Layer 10 of a small transformer language model trained on English Wikipedia (13 layers, counted from 0, width 64).
A neuron's activation on a vector x is SiLU(gate . x) times (in . x), where the dot is the dot product.

Input weights of the MLP neurons that the questions are about. A number n stands for n times 0.0061.
n7 gate: 9 16 -64 -11 -5 -27 4 -16 33 -9 -41 26 14 -12 -8 -1 -8 21 29 24 10 -49 6 7 -50 -2 -4 -7 -21 19 -21 -10 19 -10 15 3 -42 -23 18 -23 21 12 22 -14 37 13 -38 1 -5 -1 -4 -2 -2 -3 35 11 -44 -35 -13 27 -19 49 -21 10
n21 gate: 55 -13 -3 -43 6 6 -2 -3 49 45 40 0 -53 36 22 -9 -20 -14 0 20 -61 21 11 -12 5 -31 43 -6 -10 -7 -25 -13 -21 22 -57 43 27 -40 -33 -19 -26 -40 4 -65 -1 0 3 20 -43 -14 70 3 -19 8 14 -16 42 12 -23 -8 -8 -27 39 12
n76 gate: -36 -5 36 40 -12 48 -20 7 -9 22 -19 7 -21 -3 34 43 -15 -29 -55 -4 26 14 41 5 27 22 -52 -1 -3 56 72 54 2 9 16 -27 42 0 13 -30 -47 27 -19 -51 -46 23 9 20 18 8 9 50 -25 5 -26 20 -42 29 -53 5 25 10 -9 25
n82 gate: 74 -19 7 -59 17 36 -43 -8 -43 8 2 13 22 -16 2 13 -44 32 23 52 -10 36 -57 -26 -35 24 28 21 -2 -26 -37 -8 15 17 23 -42 5 -21 38 -46 13 -3 20 30 28 2 44 16 -30 -30 26 -12 -19 -9 18 12 -44 22 -26 -1 64 25 -27 -30
n101 gate: 55 34 23 -16 -12 -20 29 -20 -18 -24 17 -37 30 8 10 71 59 -30 5 -9 -25 22 -23 -5 -6 33 -1 11 6 27 -26 7 -20 63 -38 36 -23 -48 6 -52 -30 1 10 -23 -23 -6 42 -14 -18 -37 28 35 4 -7 -21 7 -16 1 35 -33 -6 -5 59 -5
n107 gate: 1 22 -28 2 -19 -1 46 -32 44 32 0 -19 -5 -12 -1 65 -9 -35 -48 20 5 -55 -2 13 -1 -21 -27 -28 -47 -4 21 49 7 3 -2 3 11 -21 -22 48 8 -1 50 3 43 40 15 13 -28 -31 8 68 -52 19 -29 -46 -5 43 5 -10 -7 -38 -20 50
n132 gate: 33 -26 -7 -7 -65 -23 -27 -30 44 50 38 -56 36 0 -29 -15 26 -2 -18 22 -7 37 -21 26 29 22 -4 -43 45 -34 11 21 14 41 -4 32 -7 29 -4 35 -21 -22 5 -32 24 -35 -20 -10 24 -21 41 43 -10 -15 -4 25 -26 57 21 16 -27 -65 -23 10
n171 gate: 73 -44 26 -9 0 -20 -76 23 8 -42 -4 22 41 -16 -11 -31 22 43 36 -4 -3 26 37 18 17 35 -27 -11 48 -33 38 42 -20 -11 68 -3 -45 1 -36 24 18 -1 -13 -75 -7 -13 20 -3 2 -51 -13 13 15 9 6 -25 -4 -14 14 -20 22 27 0 -21
n178 gate: 43 30 17 52 -10 0 -27 -7 31 24 4 -24 61 -18 6 -25 -11 -20 34 -30 -40 -15 -5 40 -65 -4 41 10 1 -19 -3 35 27 -28 -49 -21 3 3 -6 -43 -7 -65 -21 35 -3 -14 1 19 19 -6 22 20 38 2 10 43 -4 24 8 -35 28 13 -27 -53
n182 gate: -21 -2 48 -51 50 6 0 27 -34 28 2 -17 8 -22 25 -11 -23 30 -26 -7 -10 -30 45 -42 16 20 -20 -37 -13 -16 11 25 -3 27 40 55 27 36 -32 28 -23 26 10 -12 25 -1 2 44 5 44 -22 10 0 -28 -54 43 23 -1 -73 -28 12 -3 -15 22
n7 in: -21 4 5 -23 -60 -13 -10 12 9 -50 -23 2 -22 -26 -8 24 8 -29 5 10 -27 15 -3 -6 15 -41 -41 3 -3 -4 -25 -14 -33 3 50 -48 17 16 39 -33 -38 -54 -41 -46 -11 4 -12 -17 5 8 -35 -13 15 -23 -24 -8 5 63 -8 56 14 -34 -7 -4
n21 in: 32 -33 0 -32 24 -9 -9 12 -17 50 -50 33 -2 32 8 -12 -16 45 34 -19 -16 7 21 10 2 -29 56 -32 11 0 16 15 29 -13 -38 39 7 -23 -28 3 -23 -24 16 12 -1 2 -16 -16 -5 -3 -7 67 32 -13 0 -4 49 -33 -20 -31 50 30 -23 9
n76 in: -26 -14 -33 -15 15 3 13 -56 -5 31 -18 42 18 -50 22 41 -26 -70 -43 24 -40 18 0 30 22 -25 26 5 -8 19 0 -7 -87 34 13 -34 20 48 44 -22 -4 53 70 7 -16 -21 -54 -43 -25 8 -10 17 -13 19 -5 17 10 1 -35 -42 -23 29 19 -7
n82 in: 39 6 -1 -51 -16 -19 -34 -2 -5 -7 5 17 -63 37 -38 19 -44 -2 -63 -31 29 15 1 -18 -37 -18 -35 10 13 10 41 -36 28 -44 -6 22 -6 -10 48 -52 -14 -28 -20 11 -42 62 -10 -50 23 5 -17 -17 -49 7 1 -5 -36 8 15 43 13 26 11 29
n101 in: -6 -29 19 -5 -30 -58 0 -29 4 -19 -29 -9 -34 -34 -37 6 -70 -34 9 -17 24 -55 23 -6 28 3 -1 -7 60 -16 -21 39 14 16 -18 24 -15 41 1 15 5 55 -15 22 35 -28 28 -10 -1 22 60 14 -35 -15 -3 -2 3 48 -45 36 35 26 4 27
n107 in: 26 -34 -24 -2 16 7 50 42 2 -21 -9 -18 18 94 -39 4 -5 0 15 15 29 28 10 10 -24 12 -27 15 12 46 40 1 -12 22 -60 6 16 -30 5 2 35 -11 -16 -19 -37 35 -14 -50 50 -25 -66 -16 -24 -60 24 -45 17 -28 2 13 -34 -28 24 47
n132 in: 39 -52 -11 5 -42 -13 -5 -48 14 26 -16 29 -88 5 -40 55 -27 -9 -57 -21 6 46 38 -20 7 6 45 8 -2 19 -17 85 27 25 30 -7 28 -21 14 -14 5 -36 -16 6 5 1 -17 13 66 24 39 13 -58 54 2 -20 42 39 43 -2 7 20 15 28
n171 in: -33 28 -20 0 -22 28 -1 32 30 -14 29 38 31 47 47 9 24 -6 -29 2 22 8 18 45 -27 52 11 16 4 34 -29 8 55 75 14 -40 2 1 -44 8 35 -4 -17 33 49 50 -44 44 -2 -23 58 -28 -56 -1 13 -34 12 13 -27 -22 -6 16 75 -23
n178 in: 22 56 59 10 -34 6 39 19 24 37 33 -11 12 52 27 -20 13 12 -47 -43 -22 38 6 2 -46 27 20 -2 -26 -25 22 10 -10 16 46 35 11 -22 -58 11 -9 -2 -2 -31 -3 23 53 17 23 -47 -5 -27 17 7 0 65 -12 15 7 53 -6 -6 25 -7
n182 in: 7 6 62 42 12 3 -6 -4 -3 3 -19 52 17 33 26 27 24 -15 -24 57 12 18 -62 3 7 -9 -26 25 18 67 -13 -27 14 -7 14 -42 10 -49 -19 -3 -42 -12 -2 27 42 -17 -2 -8 -58 -17 -64 -32 -21 -45 -31 -13 -11 -19 54 -10 6 -9 -40 -5

Each question shows a token from some text and the vector x that enters the MLP there. A number n stands for n times 0.053.

"ach": -13 -24 -3 29 -1 0 20 12 -3 9 -20 4 -23 42 -16 -4 23 35 1 9 11 -18 -3 16 11 -19 33 9 -25 -3 2 -1 -43 -32 -51 -33 3 16 -1 12 2 -6 -5 -3 11 -34 -5 -19 27 -8 -7 -31 20 30 6 14 3 -18 -27 -13 -3 -5 -15 1
Which two neurons fire most, strongest first? n171, n82

"i": -41 19 -13 1 18 15 15 -6 6 2 17 28 -12 43 25 3 -19 -4 41 3 14 18 8 -23 -7 26 -5 31 -9 8 15 -7 10 -13 4 -22 -12 32 -15 -16 -14 -15 -22 5 34 6 -3 14 23 -19 2 -4 -15 29 -3 8 -18 -7 4 -36 7 -18 8 -6
Which of these neurons fires most? n101

" a": 3 23 7 -2 8 -10 -3 5 -2 2 -22 29 -15 23 14 -7 0 14 -12 -7 -3 40 6 2 23 -42 34 -10 6 9 -25 -1 -22 -40 2 11 32 -10 9 -32 46 -1 26 -9 -27 -29 1 7 33 -18 10 -60 -7 3 -14 20 -10 -30 24 12 -10 -16 -8 15
Which two neurons fire most, strongest first? n101, n171

" f": -12 19 -15 -19 2 16 15 4 12 4 -28 41 -26 -14 -18 15 -8 -10 -5 -18 34 14 30 25 34 -38 7 46 10 -28 8 -13 -17 8 10 -15 21 -4 11 0 0 -8 -18 -16 5 -10 -6 -13 5 -14 -44 29 -33 30 -8 -8 9 -39 14 -6 -3 5 -13 -6
Which of these neurons fires most? n76

" or": -31 4 14 -18 -11 10 7 -13 11 -36 -4 3 -25 21 8 -17 3 16 0 32 28 -1 30 25 38 12 17 -5 -34 -14 6 8 -12 -8 -25 19 22 -4 -21 4 -2 -14 -15 9 18 -24 16 4 24 -13 16 -42 25 48 4 10 4 -37 -12 34 -35 5 11 -25
Which of these neurons fires most? n76

"ab": -1 17 25 1 18 -27 -8 -3 36 -7 -26 0 0 11 -9 41 14 8 -9 -18 3 -6 18 -6 8 -17 34 29 20 -28 -6 -25 -23 3 36 -57 -10 -11 -40 36 28 -30 -23 -10 6 14 18 -35 11 -10 5 -9 -36 19 1 9 32 -19 -17 -9 12 9 7 -18
Which of these neurons fires most? n171

"ed": -12 18 0 7 32 16 -10 33 -9 23 4 22 -10 33 -7 2 -1 8 -24 15 -11 14 -1 26 1 -5 -5 7 -9 2 -7 -16 -29 17 -13 -28 -7 -6 -7 51 54 2 -21 -13 -8 -20 -2 -33 52 1 28 -4 23 22 -12 30 28 -31 -22 -12 -9 -6 8 -12
Which of these neurons fires most? n101

" from": -28 4 30 -13 4 19 -11 4 -3 -18 -14 33 -4 42 4 0 -1 22 -4 16 16 20 12 25 31 -4 -11 -29 -27 -16 -1 -8 -36 -11 -16 16 3 -6 -17 -12 49 -7 2 -12 26 -17 33 -30 9 3 6 -15 22 23 1 9 -2 6 12 2 -13 -9 -3 34
The most active neuron and its activation: n101, at about 0.26

"and": -29 4 7 -1 -3 -17 0 -5 7 -1 -6 7 -8 55 -15 6 -29 30 6 -36 -1 -8 7 3 14 13 -1 39 -32 -3 7 10 -24 -2 -3 -31 -19 17 -4 -7 -12 -13 -25 2 3 -12 10 12 19 -10 3 19 -8 10 16 15 -13 5 -35 -24 -6 -7 -14 -10
Which of these neurons fires most? n178

"y.": -35 24 12 -34 5 -16 -11 10 22 -19 -23 15 -16 5 -5 -1 32 21 -9 6 28 -9 -39 -15 -4 5 -8 -2 -75 -13 2 2 -48 -9 30 5 22 -8 22 -37 20 11 -22 4 37 11 -12 0 28 -8 -23 -8 6 16 -32 17 27 -23 6 3 8 -6 -1 4
Which three neurons fire most, strongest first? n7, n182, n101

"ia": -7 7 -19 20 30 9 22 9 -23 -12 -33 -9 -8 35 -13 -7 -12 19 20 13 11 3 -19 34 28 -10 13 -4 -37 28 -6 16 -39 18 1 5 -18 4 6 -9 19 -17 -3 -5 -9 -17 -5 11 63 -8 -2 -12 10 -3 -5 22 18 -32 0 -25 -6 9 -17 17
Which three neurons fire most, strongest first? n82, n101, n171

"im": -7 33 5 2 29 -27 1 -16 -27 -6 16 26 18 12 13 8 -10 -7 18 -2 35 -23 22 4 4 -14 6 -18 -25 -8 23 -26 -23 28 29 -4 25 25 -21 -10 37 -24 3 -39 12 -4 5 -45 -6 -13 -31 -21 -22 -11 15 3 -3 -37 -21 15 15 -40 30 -23
Which of these neurons fires most? n132

"ree": -10 2 3 27 11 7 8 29 -22 -15 -27 11 -33 42 -10 -15 -6 41 11 -12 2 16 -11 -4 29 9 9 -16 -12 11 -3 -8 -21 25 -12 -20 19 3 29 7 -3 -18 -38 -25 -14 -7 -3 -26 -9 -19 25 -37 4 23 -10 7 8 -52 10 4 12 -5 -23 8
Which three neurons fire most, strongest first? n101, n21, n178

" be": -8 2 33 -9 9 -2 30 -24 -9 10 -10 23 -25 13 35 -16 10 25 15 -13 1 20 8 11 28 -20 19 35 -13 14 -2 6 -14 7 -40 -9 25 -14 23 2 -16 -2 -13 -27 -8 -23 -18 -4 29 2 -42 7 -28 32 -18 34 12 -36 19 -7 -16 -29 -18 18
Which of these neurons fires most? n21

" se": -31 6 -17 -20 33 12 19 14 5 21 -32 6 3 -7 14 5 -32 32 26 9 16 41 27 39 20 -1 22 5 -4 -2 -13 -12 -23 19 25 -37 46 -4 -10 -1 22 17 -11 -26 -29 -13 3 -8 6 22 -8 -35 -34 10 -2 9 26 -35 29 31 21 4 11 3
Which two neurons fire most, strongest first? n76, n101

" V": 1 9 1 -1 14 -11 -3 7 7 -22 -5 11 4 38 -20 -7 -18 0 27 -17 24 3 18 -10 -19 7 11 64 -13 -30 3 -34 16 33 25 -19 9 -12 -1 4 9 -10 12 -1 1 -15 12 1 0 8 2 19 -20 5 -22 1 3 -29 5 -5 10 -27 -5 8
Which three neurons fire most, strongest first? n76, n82, n171

" to": -48 8 33 -10 0 8 1 12 14 -20 -19 21 2 18 6 -18 -10 12 10 30 25 -12 17 25 43 13 6 -27 -19 -21 4 -4 -9 -28 23 33 12 -14 -2 4 32 -2 9 -7 28 -29 30 -8 -11 -27 24 -35 -20 35 -17 -17 17 -32 15 8 -8 0 -4 5
Which of these neurons fires most? n171

"or": 1 15 30 -9 28 -23 25 -29 -56 26 16 43 -2 13 -7 -6 17 -48 -1 14 -13 2 -26 -2 28 -18 12 -8 -19 -33 -44 25 -7 6 16 5 -1 3 -37 16 10 17 15 -6 -13 -6 9 -22 10 -2 -39 -19 -5 -15 -32 31 11 -12 -17 -11 21 -20 8 2
Which of these neurons fires most? n182

",": -21 32 8 -9 1 14 -17 8 26 -22 -35 30 -19 36 -5 -6 18 31 21 19 17 -1 10 28 1 -20 -23 -1 -37 -2 -15 -30 -33 -22 -2 -4 16 15 2 2 29 -4 -6 -30 3 26 3 -16 22 -7 0 -34 43 -7 -10 9 14 -30 4 -27 -14 7 14 6
Which two neurons fire most, strongest first? n7, n101

"c": -3 5 18 -1 39 30 -21 2 5 -10 -8 -6 -12 -23 -7 0 21 -27 17 -27 23 20 24 9 20 0 -4 9 -20 -51 -16 -24 15 15 15 7 -37 26 10 21 42 -3 10 14 -37 13 -20 -8 1 -13 5 -29 -23 29 -40 -16 30 -9 -12 23 -2 -21 -10 -13
The most active neuron and its activation: n171, at about 0.61

"er": -34 -21 -9 32 40 -11 2 9 -8 -6 -19 28 -17 45 -25 -8 -12 2 39 -11 16 -24 2 17 -2 28 13 -5 -36 -13 -12 8 -28 20 -14 -24 4 14 -7 15 2 0 -4 -2 18 -27 0 25 19 6 -4 -9 22 -19 1 1 16 -18 3 -27 18 1 -21 -25
The most active neuron and its activation: n82, at about 1.2

"all": -22 -18 -9 35 8 -3 -16 -12 -5 9 -8 -13 -10 19 -6 -12 -7 23 1 -12 42 0 2 46 -6 4 36 15 -33 -23 -8 -29 -22 2 -23 8 -1 25 -42 30 2 7 -19 -31 7 -27 -1 -21 9 -14 -46 -31 3 0 -6 30 7 -27 -10 21 29 4 -9 -29
Which of these neurons fires most? n132

" into": -13 25 18 -14 4 18 -22 11 -15 -6 -18 31 -26 37 -7 -1 2 15 -7 -2 5 42 4 45 23 -17 -3 -24 -14 -6 6 -5 -31 -5 -22 -2 4 -29 -14 1 24 -14 -12 -3 30 -11 41 -27 10 9 10 -17 25 28 7 30 4 -17 8 -3 -3 -15 5 20
Which of these neurons fires most? n21

"n": 3 16 6 34 -1 -8 9 12 9 -12 -14 15 -15 18 4 -9 -21 20 16 -16 25 -7 3 35 9 -12 28 40 -23 -17 4 -15 -5 6 -1 32 27 31 8 5 4 15 -30 4 29 5 -21 -10 15 32 -38 -23 3 -20 -35 -11 16 -28 -1 18 -31 -26 -37 3
The most active neuron and its activation: n182, at about 0.92

" k": -6 5 17 0 -4 5 -14 -15 10 -13 -42 14 -20 26 -4 6 1 -37 -5 -6 10 30 7 32 -7 -13 5 45 16 -13 13 -16 4 -1 -16 -5 35 20 2 -36 -7 -21 -26 -5 24 -17 2 13 -1 -4 -34 -26 -4 15 -12 31 -11 9 -24 1 37 -22 36 23
Which three neurons fire most, strongest first? n76, n178, n82

"v": -5 -4 36 16 13 -10 -10 -8 5 6 6 21 -9 23 0 20 -4 5 -20 12 14 -17 -1 7 16 -11 25 53 -3 11 -17 -36 5 27 13 -38 16 10 -15 34 -1 -45 -21 9 24 35 8 6 -3 -4 -22 -5 -37 -26 -11 10 16 -14 8 26 0 -28 -22 -12
Which of these neurons fires most? n107

" is": -29 11 19 -29 12 4 20 -5 15 -14 -3 15 -26 34 23 3 15 25 -8 14 -4 -9 33 2 11 -19 27 27 -13 8 14 6 -34 -1 -39 3 15 -14 5 -12 4 -27 20 -4 7 -21 -14 11 33 -9 -24 -27 4 25 -14 47 16 -11 -3 -1 -35 2 -16 15
Which of these neurons fires most? n21

"ific": 3 -11 -2 68 -5 -17 24 9 4 6 -25 3 3 38 -31 -2 -20 12 9 6 13 7 -5 -9 -2 -14 11 -12 -40 -8 -15 -13 -30 42 -18 20 -10 15 4 -7 0 -10 -21 -11 -1 13 24 -4 27 -15 -12 -42 -5 -4 4 -9 -5 -23 28 18 -28 4 3 -10
Which of these neurons fires most? n76

"u": -31 17 -25 5 24 -11 13 6 31 19 -17 8 4 59 19 13 0 5 32 16 -7 9 -4 1 8 9 -12 11 -36 6 -8 7 -21 -3 25 6 -19 6 -2 15 11 2 -24 5 9 14 0 21 22 -14 -9 10 -17 10 -7 21 -14 -16 -9 -46 -19 3 5 0
Which of these neurons fires most? n107

"an": -27 6 -11 -2 17 -39 29 28 -11 18 -11 -24 2 46 3 -13 -4 -13 9 -3 18 17 -8 17 -5 6 23 21 -27 -4 -16 1 8 -13 -23 33 9 23 -26 -15 -6 -36 -21 -16 19 13 32 -12 24 13 -4 7 -10 0 -11 13 15 -14 -30 -13 3 -7 -26 -27
The most active neuron and its activation: n178, at about 3.2

" F": -18 12 -16 -18 11 13 28 7 8 8 -1 15 -43 22 -26 16 -15 -13 20 -9 41 14 28 -16 3 -9 -2 69 -3 -26 0 -13 -7 12 4 -22 20 9 9 -11 -3 7 -10 -5 9 -14 3 -9 0 -15 -15 34 -15 31 -5 2 -6 -14 12 -4 1 0 -25 -14
Which of these neurons fires most? n76

"d": -4 -5 20 26 -10 -1 1 -9 7 26 0 4 -9 60 -17 2 -9 -4 -3 -10 -2 -31 7 10 11 -7 10 36 -19 4 12 -8 -27 0 11 -22 10 27 14 -5 10 -32 -21 -11 11 -11 13 19 14 -2 -23 -2 -24 -1 -11 11 -6 16 -13 10 2 -5 8 -11
The most active neuron and its activation: n178, at about 1.3

"p": -12 2 -36 5 9 41 -16 -11 3 14 18 19 16 1 -5 0 4 -3 -3 36 21 -18 -9 18 27 -42 50 17 -3 -19 -37 -24 16 12 -9 -26 -53 -8 -25 6 3 -2 5 11 -19 -20 -10 7 11 4 9 21 26 -14 -8 2 28 -46 -9 27 13 -30 5 -16
The most active neuron and its activation: n21, at about 1.1

"$": -25 37 -13 -9 12 -10 14 -17 12 -10 -10 39 -58 4 -9 15 11 1 7 23 9 -7 -37 25 -24 -2 -3 15 -10 -7 9 -30 4 2 33 -21 19 -1 -10 8 4 -12 -24 -34 13 -4 -18 -35 23 19 -38 -12 5 6 -19 -49 0 -38 10 40 16 -2 -22 13
Which of these neurons fires most? n7

"es,": -28 29 4 -6 -1 12 -18 21 23 -19 -36 28 -24 26 -3 -5 11 36 25 24 8 6 5 28 4 -11 -24 -3 -44 -4 -23 -27 -39 -15 -1 -18 18 8 -9 18 33 -11 -14 -21 7 25 11 -21 36 -6 6 -29 42 -8 -5 13 15 -28 6 -25 -12 1 10 6
Which of these neurons fires most? n7

".": -36 15 18 -31 0 -22 -28 6 16 -19 -23 14 -12 6 -14 3 28 15 -12 14 23 -14 -32 -11 -7 11 -8 3 -76 -23 -12 -1 -45 -3 29 2 15 -11 18 -37 13 5 -21 3 38 8 -21 -5 28 5 -19 -22 23 18 -27 22 25 -20 1 17 0 -12 -2 6
Which of these neurons fires most? n7